Layer 12 of a small transformer language model trained on English Wikipedia (23 layers, counted from 0, width 128).
A neuron's activation on a vector x is GELU(gate . x + bias) times (in . x + bias), where the dot is the dot product.
The model reads these tokens: " in" " Mon" "sters" "," " Inc" "." "." " He" " also" " le" "nt" " his" " voice" " to"

The vector x that enters this layer's MLP at each token. A number n stands for n times 0.032.
0 " in": -6 1 -33 -19 16 18 -6 -18 -5 -5 88 -14 1 15 -1 -4 -35 -8 -9 9 15 -16 -17 -12 7 5 8 -3 -38 18 -2 18 3 -1 -1 -11 -2 -7 9 10 21 16 14 30 -10 3 -14 -6 -1 8 -20 -3 -1 -35 -1 44 -13 -19 13 -17 -14 -21 18 9 -14 0 13 23 -10 8 0 -3 -21 17 -4 -7 -6 -12 7 24 -14 -17 6 -4 32 1 14 -10 -13 -15 11 11 -5 -17 -14 -7 22 1 0 -18 -6 5 -7 -2 -12 -6 -13 4 -11 5 0 -9 -28 15 -15 -10 6 4 4 3 2 4 20 -15 4 -1 29 67
1 " Mon": 0 1 4 0 41 1 15 -22 10 -6 49 -22 14 -42 -2 -14 -85 24 -47 -27 -21 -15 -2 -13 0 21 7 14 -10 7 -23 17 -2 28 20 -7 2 39 -17 14 -21 29 -21 43 -28 22 -1 -19 -29 -7 -17 -39 -11 -28 13 16 0 3 22 -5 3 28 -6 4 -20 7 -17 -3 -10 19 -6 22 7 7 14 -31 -14 18 5 7 41 -32 -7 28 20 45 -23 -7 0 -34 13 26 20 -16 -9 -22 3 7 -5 9 -2 -11 12 1 37 -17 15 -8 -15 26 5 2 -7 -18 16 -2 -9 2 11 -2 3 17 5 -37 -23 -5 29 42
2 "sters": 2 -6 -19 3 -40 -19 -42 -8 14 -15 56 -11 -8 -54 2 -15 -30 31 -22 -4 -7 15 0 -20 8 -16 -2 6 -13 -8 3 -14 12 13 15 -24 27 22 -10 21 -5 7 13 19 13 1 7 -1 -22 -1 1 -16 -34 -35 -18 -11 6 13 10 -17 -10 14 0 -5 -21 -7 -6 24 15 28 -13 24 0 -6 42 -32 -12 1 36 -9 15 -43 -7 6 -2 -21 -15 -5 41 13 17 7 -14 23 9 1 3 25 -6 21 25 1 27 32 29 7 30 3 2 16 -38 19 -35 -2 -9 6 20 -26 4 2 31 7 -26 -31 -20 2 11 49
3 ",": -4 -26 -8 4 13 2 -4 -18 -28 -20 87 -17 -6 -3 -8 -22 -40 13 -5 -24 13 12 11 -13 10 -3 -1 -11 -9 -14 -19 3 17 -5 -15 -11 -7 16 -6 25 -13 -3 2 31 13 9 -39 -18 -2 9 -4 -22 7 -18 14 16 4 -2 14 -11 -3 13 25 5 0 2 -3 4 -11 9 3 -10 -22 13 25 27 -14 14 -5 5 -2 -17 -23 -13 12 -27 25 -9 -10 -13 60 -11 2 1 2 1 12 17 13 -11 -8 5 6 7 -6 -11 0 13 14 10 -13 26 -42 -5 -17 -15 18 -10 14 9 15 7 -15 -23 -14 15 -3 58
4 " Inc": -23 8 -15 -6 -16 -2 -21 -5 -6 -4 28 4 28 -34 32 -27 -80 22 -40 -29 -14 -27 45 -24 25 -3 -15 -15 -31 -21 -29 -6 16 32 -4 -5 24 -11 -17 16 -20 21 -2 31 -17 -19 3 -43 1 -49 -27 -12 -5 -17 10 25 -9 15 -5 -19 18 4 27 17 6 -7 14 68 4 10 26 -7 -32 -4 36 23 -15 4 -14 -13 11 -42 -7 6 15 34 13 9 17 -18 21 21 13 -5 -2 3 1 9 37 21 8 -14 -5 29 13 15 31 8 -7 24 -33 -8 -18 11 -29 17 5 1 3 29 22 -2 -11 -10 9 13 11 19
5 ".": -11 -12 -32 12 -23 -3 -13 24 -12 -11 29 -27 -23 -9 -15 -25 -31 19 -26 23 9 -18 35 -8 8 7 7 -20 -34 -29 -30 -3 6 -12 -7 -11 16 -35 -20 -4 8 -21 -30 22 32 -22 29 -29 -11 11 -3 -10 -13 -20 20 21 -3 22 3 -20 12 31 34 18 1 -36 15 19 -13 10 15 6 -45 3 30 34 9 28 -8 -19 6 -14 3 -1 14 -10 46 11 18 -14 26 -1 32 12 24 14 12 -4 6 -4 -5 10 -16 24 21 0 2 -8 10 6 -48 19 -6 -1 -12 33 0 25 32 -12 11 -21 -58 -23 2 7 2 35
6 ".": -3 -9 -28 -5 5 -9 -20 28 -6 9 65 -25 -15 0 -2 -34 -34 4 -15 12 13 -18 18 -23 13 11 -3 -20 -23 -19 -23 7 -7 -8 -20 -16 8 -18 -5 -4 4 -5 4 29 31 -10 5 -31 1 18 -13 -20 -3 -28 17 35 -7 14 13 -24 5 11 42 15 -5 -15 9 15 -13 17 -2 -5 -34 16 5 22 -3 12 -3 -4 9 -2 -12 -7 18 -17 34 7 12 -13 23 4 18 10 13 4 16 -22 18 -8 -8 19 -10 24 0 -11 -1 -9 -12 7 -24 14 -29 -4 -26 29 2 11 22 1 9 -8 -29 -34 -2 14 8 52
7 " He": -2 -2 -14 -9 11 -29 -2 19 24 -29 69 -20 1 -8 -40 -16 -44 -14 -24 -22 11 -35 33 4 11 25 3 -6 -46 14 -22 6 25 -16 -4 7 -4 4 0 27 -50 40 -1 13 31 -1 -62 -15 5 9 -13 -9 1 -16 -21 25 -45 5 57 -5 -4 21 6 7 3 21 1 -16 -14 14 -5 -11 -17 2 36 53 -23 16 4 -6 -20 0 -11 -13 21 3 14 -10 10 -12 35 14 32 -12 17 3 3 12 22 -3 -3 -4 -11 20 13 -19 13 -9 -4 -6 -22 -2 -33 31 -10 25 -2 -13 -19 20 33 22 -13 -22 -27 6 32 20
8 " also": -27 -24 -28 -19 14 -38 3 15 12 -32 66 -22 -9 -19 -4 -7 -30 -16 -4 9 11 -37 39 -17 -8 34 17 -27 -30 0 -9 -3 10 -5 -9 -28 14 -4 -50 -14 -18 1 -4 21 23 -4 -22 6 27 9 -15 -10 -24 -13 32 31 -44 15 33 -30 4 11 13 4 19 -3 -18 14 -22 21 -23 -14 -17 21 64 10 -27 -3 19 18 10 -5 36 -14 0 -10 20 -16 2 -3 22 -3 32 -13 10 -3 -28 30 16 21 17 -5 -26 -6 -17 6 7 -19 17 -3 -12 5 -15 36 5 -2 12 -4 -10 39 -5 21 -10 -13 18 13 11 26
9 " le": -20 -24 17 -25 37 -18 10 -16 22 -33 61 -21 -25 -10 -38 0 -70 -38 -57 -3 13 -26 -18 -15 -13 9 9 9 -13 -2 -24 12 7 16 22 0 8 8 -16 5 11 4 11 23 34 20 -26 -5 53 -3 -19 -33 19 -22 4 19 -16 5 19 1 16 6 2 -8 5 21 17 8 -4 19 -13 -16 -30 -6 24 25 -52 3 0 27 -7 -33 -7 -13 18 41 31 -14 8 -11 15 27 11 13 0 11 -17 6 28 1 17 -37 13 7 -1 6 11 2 -33 20 -1 -25 -12 0 -25 5 -13 21 17 31 -23 -1 4 3 -22 38 22 13
10 "nt": -25 9 4 29 27 -13 -6 -37 29 -28 21 -11 -6 -11 -15 -2 -34 -15 -2 -32 7 -23 -12 19 -19 -1 13 -3 -47 -12 -12 4 54 15 -4 -13 2 30 -4 -4 32 -20 21 16 8 -36 0 -1 14 3 5 -14 -37 -3 4 17 -41 14 4 9 12 25 3 19 -2 21 -39 19 20 49 1 0 -21 13 -15 -30 -31 -16 -10 39 19 -49 -5 -20 -10 19 2 -12 7 37 -6 9 15 0 18 13 -33 24 -26 52 7 -18 5 25 3 1 9 -11 4 22 -25 -39 -11 29 1 15 -18 12 6 41 2 -1 -61 2 11 35 -8 30
11 " his": 16 -11 0 -18 32 -18 -29 -22 1 -25 54 3 17 12 -7 -8 -29 13 -24 6 20 -23 -6 6 9 10 24 4 -41 10 -24 -3 25 4 -9 2 -1 7 -8 7 -15 15 -9 24 9 -4 -19 -3 26 -12 -9 -20 -26 3 -2 21 -46 44 9 -10 24 -19 7 26 -11 -3 1 -16 -10 6 -17 -16 1 -5 21 11 -24 -15 15 20 0 -1 -23 -25 22 2 13 -18 -4 -1 18 32 0 -4 4 -3 2 19 -13 -7 12 -13 -29 -11 6 -17 0 -9 -18 5 -13 -8 -45 30 13 31 -19 -6 -25 30 1 17 17 -19 4 1 36 81
12 " voice": -21 0 7 -17 21 -17 9 15 -3 -7 66 -46 -3 -10 -5 9 -24 3 -16 -3 14 -6 -16 9 12 -12 59 -11 10 39 1 -37 8 13 11 -13 5 36 -42 33 8 -12 -17 37 -13 -4 -15 3 14 -2 11 -1 5 3 12 2 -10 61 31 -1 8 26 -11 -65 9 0 -2 15 2 38 -20 1 -14 -3 19 0 -51 -35 2 -14 -16 -18 1 -32 -2 25 22 -28 32 -14 19 31 17 16 -16 -5 11 0 -20 -2 15 -20 -10 -3 -2 -19 3 -4 -19 10 -39 -20 -12 -49 -25 12 -5 21 4 5 -4 23 13 -22 2 1 28 40
13 " to": -9 -19 -10 -12 2 -32 2 -3 -2 0 93 -30 4 -10 -33 14 -24 -12 -48 13 17 -14 9 5 8 3 -8 -11 -18 4 -17 33 -16 10 -22 -12 18 25 0 25 3 -7 0 10 -10 -8 -30 -30 18 0 -3 -10 1 -5 4 18 -9 5 31 -2 5 -32 11 -1 -8 -1 4 17 -15 25 3 6 6 18 36 23 -57 -3 10 14 0 -16 -6 -3 0 13 12 6 0 15 23 26 6 -9 -23 -15 -7 46 17 11 17 -15 -5 -23 -19 -4 8 -6 -18 -10 -25 -9 -11 -5 -14 16 7 -10 -23 2 -2 -2 23 -3 21 -7 -10 52

Each question shows the input weights of one neuron of the MLP. A number n stands for n times 0.01.

n38 gate (bias -0.048): -13 -6 5 1 7 12 -5 -8 7 -17 -11 24 -22 17 -24 -26 37 -4 -27 5 -35 8 -8 23 23 14 -1 20 -5 13 10 -13 -1 15 -18 -39 31 7 29 -33 10 -17 -26 -13 2 -7 -29 39 -6 7 1 34 -16 -1 32 35 -9 -6 -10 29 -10 -23 -16 33 -3 27 -16 -10 -21 12 -31 61 -25 8 9 19 2 -44 -25 9 -41 -7 -3 -12 12 -21 17 -3 35 -14 6 -21 11 31 -19 18 63 13 -25 42 5 19 -32 -13 19 -9 -15 38 22 -32 28 16 28 3 11 -36 3 -18 21 -22 8 -14 -32 18 -14 -5 -26 4
n38 in (bias -0.013): -14 33 52 -18 -29 -4 -1 7 -18 32 29 11 11 32 -17 31 5 -12 -28 -43 -31 -3 -4 10 23 -5 -32 -8 9 -16 29 14 -11 -16 -8 7 40 14 12 -9 -5 20 17 1 13 39 -13 5 -28 1 -10 -13 -11 -7 9 -47 -20 -35 -6 43 5 29 11 -13 -19 1 -4 21 -28 -7 -20 6 -1 12 -14 35 -5 -12 -15 12 -1 4 22 -18 -10 30 38 -14 32 12 0 -30 -22 56 3 19 18 -35 -31 -59 19 40 -33 -2 11 19 -24 11 38 -10 27 -30 6 -10 -8 6 0 44 25 -15 11 22 -7 -16 4 -1 -35 6
Its three highest activations, in order, are on tokens 8 " also", 11 " his", 2 "sters"

n119 gate (bias -0.060): 10 37 -17 46 -7 -26 19 -13 -12 -14 4 -15 -4 7 -10 -4 12 -19 33 -7 50 -11 -23 12 -29 -12 1 16 22 -1 9 -7 31 31 -24 -31 7 -2 46 13 20 -2 -10 -27 -13 -17 21 -4 -13 -14 -3 30 -22 -1 -27 -31 -25 6 -16 4 5 -18 -5 -26 13 -36 -17 43 -1 -30 -1 10 27 13 12 11 -27 -6 25 -37 -11 9 -14 -38 10 6 38 -27 17 -34 -2 24 -6 -4 3 19 -1 13 -32 -8 15 23 -33 -13 -30 13 -4 5 -5 -2 18 15 8 15 12 -4 1 27 -27 -31 3 0 29 -6 15 -10 17 7
n119 in (bias 0.039): -12 -7 24 -6 23 14 44 -2 -50 27 0 8 5 10 17 -11 -20 1 5 23 -7 -7 8 -15 7 31 14 -39 -48 27 36 -18 18 -8 -14 -17 15 25 0 -4 -21 -32 -38 -1 -18 9 1 1 -6 -20 7 -7 -24 -26 -40 -25 18 -17 1 -2 9 27 27 -1 -2 -9 3 23 2 22 11 13 -19 13 -19 -9 -10 19 -2 -15 -11 42 -17 15 3 -12 10 1 -16 24 -24 8 48 14 -16 -34 -11 38 -21 -14 -11 13 5 14 39 -18 -3 17 9 12 7 17 -4 -17 -26 26 -2 12 -11 13 -23 -17 -10 -31 -41 13 9 -44
Which token does this neuron like most? 12 " voice"

n170 gate (bias -0.090): -9 5 20 27 11 1 -12 -31 6 -9 -17 -15 -18 26 -45 16 38 20 -41 19 -19 -3 28 13 40 15 -4 -41 -35 -32 9 -11 -30 3 11 -33 26 -14 25 -7 13 -5 6 -11 -1 22 -3 18 -16 14 12 46 22 8 7 57 3 -42 -8 6 -7 -17 -24 -1 1 10 -9 24 -33 6 4 29 22 -4 32 -6 13 -10 14 -1 -28 -14 -30 2 -29 33 -9 -23 -6 -43 -6 19 -26 -6 33 17 -14 37 -6 -11 2 22 -30 -10 7 2 -12 4 -2 7 8 -29 9 33 8 5 -5 18 28 -29 5 -13 8 36 7 12 -14 -17
n170 in (bias 0.008): 47 -10 -10 -1 9 -20 22 15 -21 3 -8 -22 -8 -53 -10 -20 -14 3 -6 27 0 -8 16 -17 -6 22 -1 -22 -7 57 -40 10 -19 -25 9 28 8 -4 -33 22 -12 -4 -9 -21 19 37 7 -12 45 -23 13 19 23 18 3 -24 8 6 -4 12 -48 -4 22 4 -7 -14 -3 27 3 -29 -29 -31 6 29 -15 -14 17 -34 -40 22 -35 62 19 51 1 6 10 -3 -26 46 15 -4 -8 -6 48 -25 4 -10 -27 10 -19 23 -13 4 -12 -44 -1 5 -17 25 0 -9 56 -58 -36 28 52 -32 -16 32 19 -6 28 -17 -23 15 -10 21
Its two highest activations, in order, are on tokens 10 "nt", 13 " to"

n92 gate (bias -0.141): -17 38 21 11 -8 4 -20 1 19 11 -7 35 -8 48 18 15 30 -4 -8 -4 -20 -11 19 8 -3 19 -21 1 5 14 24 -30 26 0 15 -40 3 -2 12 1 13 -23 7 -25 15 1 4 5 45 -4 18 3 19 -35 15 19 -15 15 18 10 -11 -38 4 -14 -22 54 -16 14 -15 16 -26 -6 18 -21 -13 -55 -18 -14 -18 2 -23 -5 16 4 -18 -43 -2 -14 2 -3 20 47 -8 17 4 -23 -24 -8 -58 -31 -43 2 -21 20 28 17 -25 -2 29 25 -25 10 40 12 3 -2 -6 -10 11 -11 -21 -8 30 36 1 -1 -19 -10
n92 in (bias 0.047): 13 20 5 28 18 8 4 -17 -8 -27 7 -37 -9 -4 5 5 20 -26 42 16 -26 20 29 -13 -8 -39 5 77 -20 3 -31 48 7 45 2 22 -13 -28 21 -11 -24 40 -17 52 36 34 -14 -2 -19 -20 -19 -4 24 -24 -3 -12 -26 -32 -10 34 12 34 -7 6 19 2 14 -7 64 12 -18 -16 -8 6 -36 14 10 -24 -34 -39 -3 -6 -15 -1 5 -12 -26 16 -31 -27 25 16 -1 30 46 47 -26 60 30 6 -35 18 32 -27 21 -17 48 -29 -31 10 11 2 -6 -17 2 15 1 28 55 -14 5 -41 1 15 7 -17 -52 -49
Which token does this neuron like most? 11 " his"

n236 gate (bias -0.085): -20 -19 -38 24 -9 24 -31 -1 8 4 2 -1 -4 27 13 2 -44 -10 19 7 52 15 -4 -26 20 -4 -36 25 -14 -36 -8 -14 -19 -31 24 16 5 2 14 -27 5 -20 28 24 18 -10 11 -9 -10 11 -7 -24 -15 -6 -22 5 8 19 7 -62 -13 19 19 31 25 8 11 -8 2 8 5 6 -5 -13 -32 12 3 8 27 -18 -1 9 25 -3 -26 -18 -8 -3 -26 -21 15 -2 -11 3 18 -16 6 25 -4 -21 -11 19 -5 19 4 3 -13 5 -25 -27 -9 -4 1 3 -8 -7 -13 -3 -13 -2 -18 3 11 -37 9 1 11 -28
n236 in (bias -0.028): -21 -6 -15 9 -6 -4 -10 -7 5 0 -14 -2 23 -7 -11 -24 -5 9 3 -15 22 -14 0 -2 -9 20 -41 -33 20 -27 -5 32 -10 11 -10 -5 -7 -60 -9 4 -28 -15 -7 10 48 25 -10 3 -12 -7 -17 -5 2 -9 35 -1 -8 -32 -28 -44 -3 34 6 -3 24 -30 4 -21 -30 14 12 9 -13 3 -3 -11 -22 11 18 32 -5 -13 -17 5 19 -37 20 43 -40 -13 -2 18 -4 -24 9 -10 -10 39 4 6 41 34 18 35 -18 0 40 7 -13 -30 -31 24 8 13 -10 -4 -29 48 4 -5 -15 -26 7 10 7 -9 8 -30
Its two highest activations, in order, are on tokens 5 ".", 6 "."

n168 gate (bias -0.108): -63 -1 -19 29 -28 3 -17 -26 -43 -9 37 28 -6 -13 -18 18 10 3 12 25 3 -18 19 54 12 19 30 28 5 3 34 46 9 -52 1 -21 9 -23 29 19 3 9 28 7 -9 -1 -40 -6 1 -11 -39 13 0 -8 6 1 -44 2 -24 -31 -32 50 -7 -1 -14 6 -16 7 -30 7 23 12 27 6 -10 -39 40 -16 -18 -14 23 13 22 22 -39 17 -12 -35 -13 19 -3 -10 0 -31 -50 2 -11 -4 -26 -10 -1 -3 -5 -20 -9 16 25 16 36 -10 9 -27 9 2 25 5 -13 18 -10 -3 8 15 43 11 -4 3 -10 -37
n168 in (bias -0.036): -38 -21 -4 -5 -28 40 37 -33 -12 8 6 15 27 -9 -23 -8 -24 -5 -24 44 5 15 15 8 -9 -36 13 9 8 44 27 -6 -30 -34 -27 12 -9 -18 -3 11 29 -34 41 -16 7 11 -8 -33 13 7 -47 -25 1 -22 -29 -21 -8 19 -24 -19 -5 12 3 -8 -19 39 -13 -1 -2 55 43 21 26 -12 -18 -10 22 -21 0 -15 16 -1 -7 18 -52 6 -7 -27 1 44 -13 -21 32 -13 -16 7 -10 17 -55 -19 -5 -14 -41 -42 5 50 -12 7 30 11 18 10 -3 -14 -5 1 -45 -10 13 4 -30 4 -3 -7 -7 33 -16 27
Its three highest activations, in order, are on tokens 7 " He", 10 "nt", 0 " in"

n87 gate (bias -0.097): -35 -12 1 36 28 -32 49 -16 15 23 -9 -23 -15 31 1 -13 -27 -33 -13 10 -6 27 4 26 -27 8 36 11 3 -29 -16 7 16 12 -48 -15 19 2 15 -7 22 -5 20 -42 -5 -12 36 -19 6 23 -6 35 41 -10 -3 20 7 -17 0 25 30 -16 20 10 -9 20 -18 11 11 -44 7 -33 14 -27 -24 -8 -36 -18 -62 18 -11 2 -41 -31 -1 -3 24 18 -12 -14 -7 -16 -18 -17 -4 15 -13 -17 -32 34 13 9 -21 2 2 2 -13 17 11 -18 -5 -21 11 -10 -6 3 -18 12 -25 11 13 -17 -10 -7 -4 -20 20 -20
n87 in (bias -0.063): 12 14 -1 -14 28 -15 24 16 -21 1 -8 -4 30 -19 29 7 -1 1 -54 13 52 -7 29 -14 -12 -2 -36 22 -19 -3 -8 22 -18 23 -10 2 30 9 46 3 -10 27 -11 -5 -1 -3 18 -8 -14 -9 -3 -20 -23 17 43 17 -28 -57 8 4 0 1 -19 -4 -17 -3 -33 -12 16 16 -24 -15 33 24 -26 -12 7 -25 -5 -71 -10 -21 18 -5 -27 -16 -5 -19 -2 12 -27 -26 -1 13 -15 -51 -40 2 -6 45 10 -3 -28 -31 21 -25 -14 -23 -14 23 -13 4 35 6 20 -82 -27 38 21 13 -1 -14 -6 -2 6 19 4 13
On which token does it fire most, and how strongly? 10 "nt", at about 4.6

n88 gate (bias -0.081): -13 22 5 -11 -18 -15 3 -24 18 23 7 -17 3 20 16 5 -12 -13 23 13 -24 -1 12 13 -5 11 26 8 32 -18 49 -31 -1 8 16 -33 -2 17 52 -17 14 16 19 19 3 -40 24 27 -10 -4 25 22 -16 -19 6 -35 36 33 38 7 -31 35 10 -20 -16 5 -2 16 31 30 9 -1 5 8 -47 -4 -27 22 22 -14 7 2 -15 7 -2 -35 10 -23 -27 -19 -23 26 -10 6 -36 -30 -1 -4 48 -5 -20 18 -4 7 -4 -7 26 -2 -24 14 25 -1 -34 8 -21 -14 -46 -19 29 -28 1 11 9 1 -29 -20 24 -26
n88 in (bias -0.031): -20 -21 20 -19 -20 -21 -22 12 3 0 -13 -6 -18 -28 12 34 -32 11 17 -4 32 -44 7 -36 20 -7 -19 14 -5 -10 -29 11 -28 -23 25 -20 13 -25 7 -9 -7 22 43 -23 38 -4 32 -22 -11 15 50 -33 11 32 30 1 3 32 -11 46 -38 1 8 -1 16 23 -25 -20 22 -4 -6 22 5 -16 -31 41 47 19 23 -9 -13 28 11 10 28 24 28 39 -38 -37 14 -1 8 -10 -15 -27 -6 2 -13 9 0 6 13 2 4 27 37 -8 -23 -1 -31 -11 -29 12 -5 -31 -11 14 -5 -5 5 -3 36 3 58 -1 16 9
On which token does it fire most, and how strongly? 10 "nt", at about 0.31

n294 gate (bias -0.106): -68 12 -39 5 7 7 2 25 -28 -5 -13 10 -9 -20 -27 -18 1 24 -30 46 15 -9 -13 -16 -30 10 6 1 -11 -9 -17 14 -18 3 -26 -23 -24 -51 6 -1 18 -23 -1 -11 14 -24 18 19 1 45 -3 2 -23 -15 16 9 28 -18 -32 1 -12 6 18 -12 25 9 -7 -40 7 24 14 1 3 34 -39 37 16 -12 -21 -4 5 -15 -38 32 15 -13 37 34 23 11 -36 -30 25 13 32 -5 10 -1 -35 22 -4 -14 -1 13 52 19 1 -6 15 -11 32 13 15 6 12 -18 -13 -10 17 5 -7 10 23 40 37 -11 15 3
n294 in (bias -0.023): 25 6 27 -3 -1 41 -2 -40 -9 -18 -50 7 -16 13 -39 -13 -10 3 -11 30 28 -4 -18 57 10 25 18 4 3 -2 -27 54 -1 -1 5 -40 7 -20 10 -34 -23 -34 -3 31 19 11 17 9 25 -10 17 -3 -4 44 27 9 -33 25 24 -43 32 16 -17 -23 4 -17 -20 -24 -13 -8 -11 9 10 -17 9 10 21 30 -1 24 -23 10 -13 -19 -1 -10 7 -18 36 11 3 -5 17 -37 -15 41 -37 8 65 -76 10 29 -1 -27 0 -10 -28 -6 15 -48 -8 23 35 -23 12 11 -20 39 1 -8 21 -7 -6 -9 -10 31 25 8
Which token does this neuron like most? 5 "."

n208 gate (bias -0.076): 29 27 -6 5 -5 -4 -5 11 19 0 -9 -21 -10 -2 16 11 37 -38 7 -26 34 -22 48 -5 9 -42 17 -21 21 -3 -10 14 5 -9 -13 2 2 -10 5 -20 -30 10 2 0 5 -11 -16 1 12 -23 15 -14 -35 -19 -10 -30 -2 -3 12 -2 -11 -20 -18 16 -18 -36 0 1 36 -33 -18 -44 -17 1 -36 -10 -10 -10 -23 -8 -1 -3 -52 12 17 5 -1 -1 14 19 16 -3 -13 -20 -7 -9 -3 14 -4 16 -1 13 -51 -2 -24 -27 8 -10 18 21 19 -21 30 -30 23 -26 -19 7 -11 -8 -45 2 34 -14 11 2 -9 25
n208 in (bias -0.015): -2 -16 -3 -28 4 -26 -7 -13 -30 39 38 34 -2 -4 34 6 -35 -7 -39 -35 2 -13 33 6 -3 -5 16 -7 -2 7 24 -7 30 19 -1 -6 9 -5 12 27 12 -20 18 -20 32 -30 21 -9 -7 14 38 4 36 -10 45 16 -15 -26 10 -43 4 3 8 -11 26 4 -34 -14 21 28 31 -15 -18 16 -7 -11 -25 13 7 -9 -1 15 24 -6 -4 -13 -30 19 -13 -17 9 11 -24 5 19 -5 -24 -2 38 -11 8 -9 -20 0 -54 -22 -11 6 -5 -6 -3 0 4 0 -32 37 -18 2 -1 -2 -9 -22 37 1 22 7 23 -15
Which token does this neuron like most? 11 " his"

n30 gate (bias -0.040): 12 -10 1 28 14 23 22 -8 -20 4 24 22 7 33 5 10 -1 -19 10 22 3 -26 22 -3 3 -1 16 -31 -18 10 16 -2 1 18 0 -25 11 -39 29 30 25 38 41 -18 -17 6 8 -2 -15 25 22 12 6 -9 14 60 1 -33 -15 23 -6 -7 12 -20 43 38 10 10 -1 -33 17 12 1 37 12 -17 2 1 27 25 -48 10 11 -19 8 -28 21 25 3 13 9 -22 -5 26 31 25 1 -24 -29 41 -31 -7 29 -21 7 1 14 12 -18 -25 40 58 -4 0 -3 -18 -17 25 -39 7 -11 -4 -10 -20 23 -25 31 -6
n30 in (bias -0.025): 16 -16 20 -14 23 -10 -37 8 11 -14 34 33 9 -15 13 10 8 4 17 -33 -5 28 -24 -40 -27 -22 -6 -16 1 10 -35 15 -30 -18 15 10 -13 31 -1 -1 -20 -8 -12 -22 -36 -17 -34 -13 -15 -14 -33 -43 14 -3 -20 -44 9 -37 34 5 47 -20 -4 -3 10 15 13 -4 -5 -7 13 -6 -39 1 -30 0 -9 5 -47 -16 -14 -28 -21 33 36 9 -45 -20 12 -25 -37 -21 0 21 7 -42 -12 48 14 13 -14 26 22 -20 16 4 -6 -21 -11 4 -15 6 33 43 -14 23 34 2 -11 -14 -24 -17 2 -39 46 3 -25 -31
On which token does it fire most, and how strongly? 5 ".", at about 0.43

n291 gate (bias -0.093): 1 23 -1 4 -1 22 17 16 -18 29 -21 -4 -23 18 11 16 21 24 -2 -5 6 26 -7 -17 21 -8 2 5 -48 -22 15 -15 4 -15 -14 3 38 6 34 18 10 6 2 32 22 12 10 -21 -18 4 -16 -6 13 -20 23 -56 -16 -27 -15 -20 -9 10 -32 -25 -4 -6 -21 -27 -31 -31 -28 6 18 3 -5 8 -4 -32 2 -14 -18 -27 42 15 -8 -1 29 -11 -43 25 -1 -14 -26 8 -38 -7 -1 2 7 3 -8 13 -9 1 -11 24 2 4 29 -2 12 14 5 9 11 -16 0 -18 10 20 12 -21 -11 1 -32 -11 7 21
n291 in (bias -0.023): 21 18 46 -6 -9 -2 -42 -6 14 21 24 15 7 -3 -24 34 -26 5 33 11 11 -35 -12 -39 -20 -15 -5 17 1 48 13 7 -28 8 16 22 8 9 20 -4 44 -36 12 -8 49 -13 -12 10 -36 1 -10 10 -5 26 5 -36 -11 18 -13 -1 -7 -8 19 -17 -22 -33 -21 -6 -53 20 6 -1 20 1 -41 22 -1 14 2 23 7 39 30 -25 -9 21 1 -7 -2 25 13 3 0 -3 35 -6 -28 -14 3 -36 -22 -4 0 65 -1 4 9 34 4 -1 -18 22 22 19 32 32 5 17 26 -12 20 14 -7 -9 15 -9 -67 -7
Its three highest activations, in order, are on tokens 1 " Mon", 8 " also", 4 " Inc"

n165 gate (bias -0.094): -49 -1 8 20 10 -6 -11 -21 -5 -10 -18 10 -6 14 -14 23 18 12 8 -4 -9 33 -12 12 16 -8 33 5 -45 -13 6 3 -9 -20 0 14 11 -1 -4 4 -17 20 6 -12 55 11 -3 32 -18 -46 -9 27 6 -27 -26 -12 -12 1 -17 -52 -18 4 -9 -11 8 -6 -13 14 -13 -9 -4 12 33 26 -4 -3 -4 -19 8 2 10 -32 5 7 -21 -1 -8 -32 -13 6 22 16 -15 -7 -14 -35 32 22 19 -4 -1 -7 -25 22 -23 47 14 0 -13 -11 -9 25 14 14 16 -16 -3 2 26 -12 26 28 -15 -1 -55 -2 -9 7
n165 in (bias 0.032): -26 24 14 -24 3 -27 4 -12 -9 -6 12 -9 -22 1 -15 -6 -8 -13 -10 1 18 -27 -21 -25 -24 6 -12 -5 -4 14 20 8 -19 -17 -17 15 4 3 14 -32 47 19 8 -19 12 -29 -2 17 -12 28 -22 -11 3 -3 43 -13 16 -42 30 -5 38 -19 -27 2 0 -7 1 -15 -14 19 19 41 -2 -16 15 4 2 -12 48 -6 -7 -24 -42 -7 -20 2 9 -37 -4 32 36 -28 38 -35 6 6 2 22 17 -3 -28 -20 14 -16 34 -6 -20 8 -39 1 12 -33 -33 -7 10 6 44 3 5 26 18 -32 1 42 20 22 -1 21
On which token does it fire most, and how strongly? 2 "sters", at about 1.1

n80 gate (bias -0.104): -9 -2 -13 1 3 -6 -34 -15 -25 22 -1 18 -28 12 -19 10 15 12 4 39 -17 23 -48 12 -19 -17 -13 -14 -4 38 4 4 3 9 -33 -40 -14 -7 -2 -33 1 5 20 -32 -13 -52 26 -26 -20 -18 -2 16 22 -7 -35 23 -27 -7 -45 -2 -13 -50 9 -7 24 -4 9 23 -6 -13 -2 6 37 -22 -22 6 2 19 9 15 -24 -5 -29 -52 -18 -31 -15 3 1 -6 -6 -25 -12 18 -4 3 -12 -15 7 -33 32 -4 -24 0 49 20 -16 -15 -12 14 21 1 11 -16 -34 37 -5 -4 30 -23 -37 -3 -8 7 18 16 -5 9
n80 in (bias -0.020): -2 -18 13 27 15 26 11 -11 14 5 37 15 -7 4 -6 -14 -4 45 12 -45 -11 -2 -37 36 -36 22 -62 6 27 12 -19 29 -18 -16 33 6 15 20 -49 -36 -22 -23 22 -8 8 3 12 9 -6 -6 21 -22 12 -35 -4 5 17 -8 -3 -21 39 -11 62 46 -9 1 -1 47 9 -16 1 2 25 13 -7 8 15 -24 58 -8 -10 18 -2 -27 -43 5 -12 -4 10 4 -32 1 -10 -1 20 -25 -31 48 14 -14 3 25 -31 -15 24 -1 -41 -21 44 -10 -29 0 4 -4 -30 16 -71 12 10 11 -8 17 -1 -26 6 -3 -8 -34
Which token does this neuron like most? 12 " voice"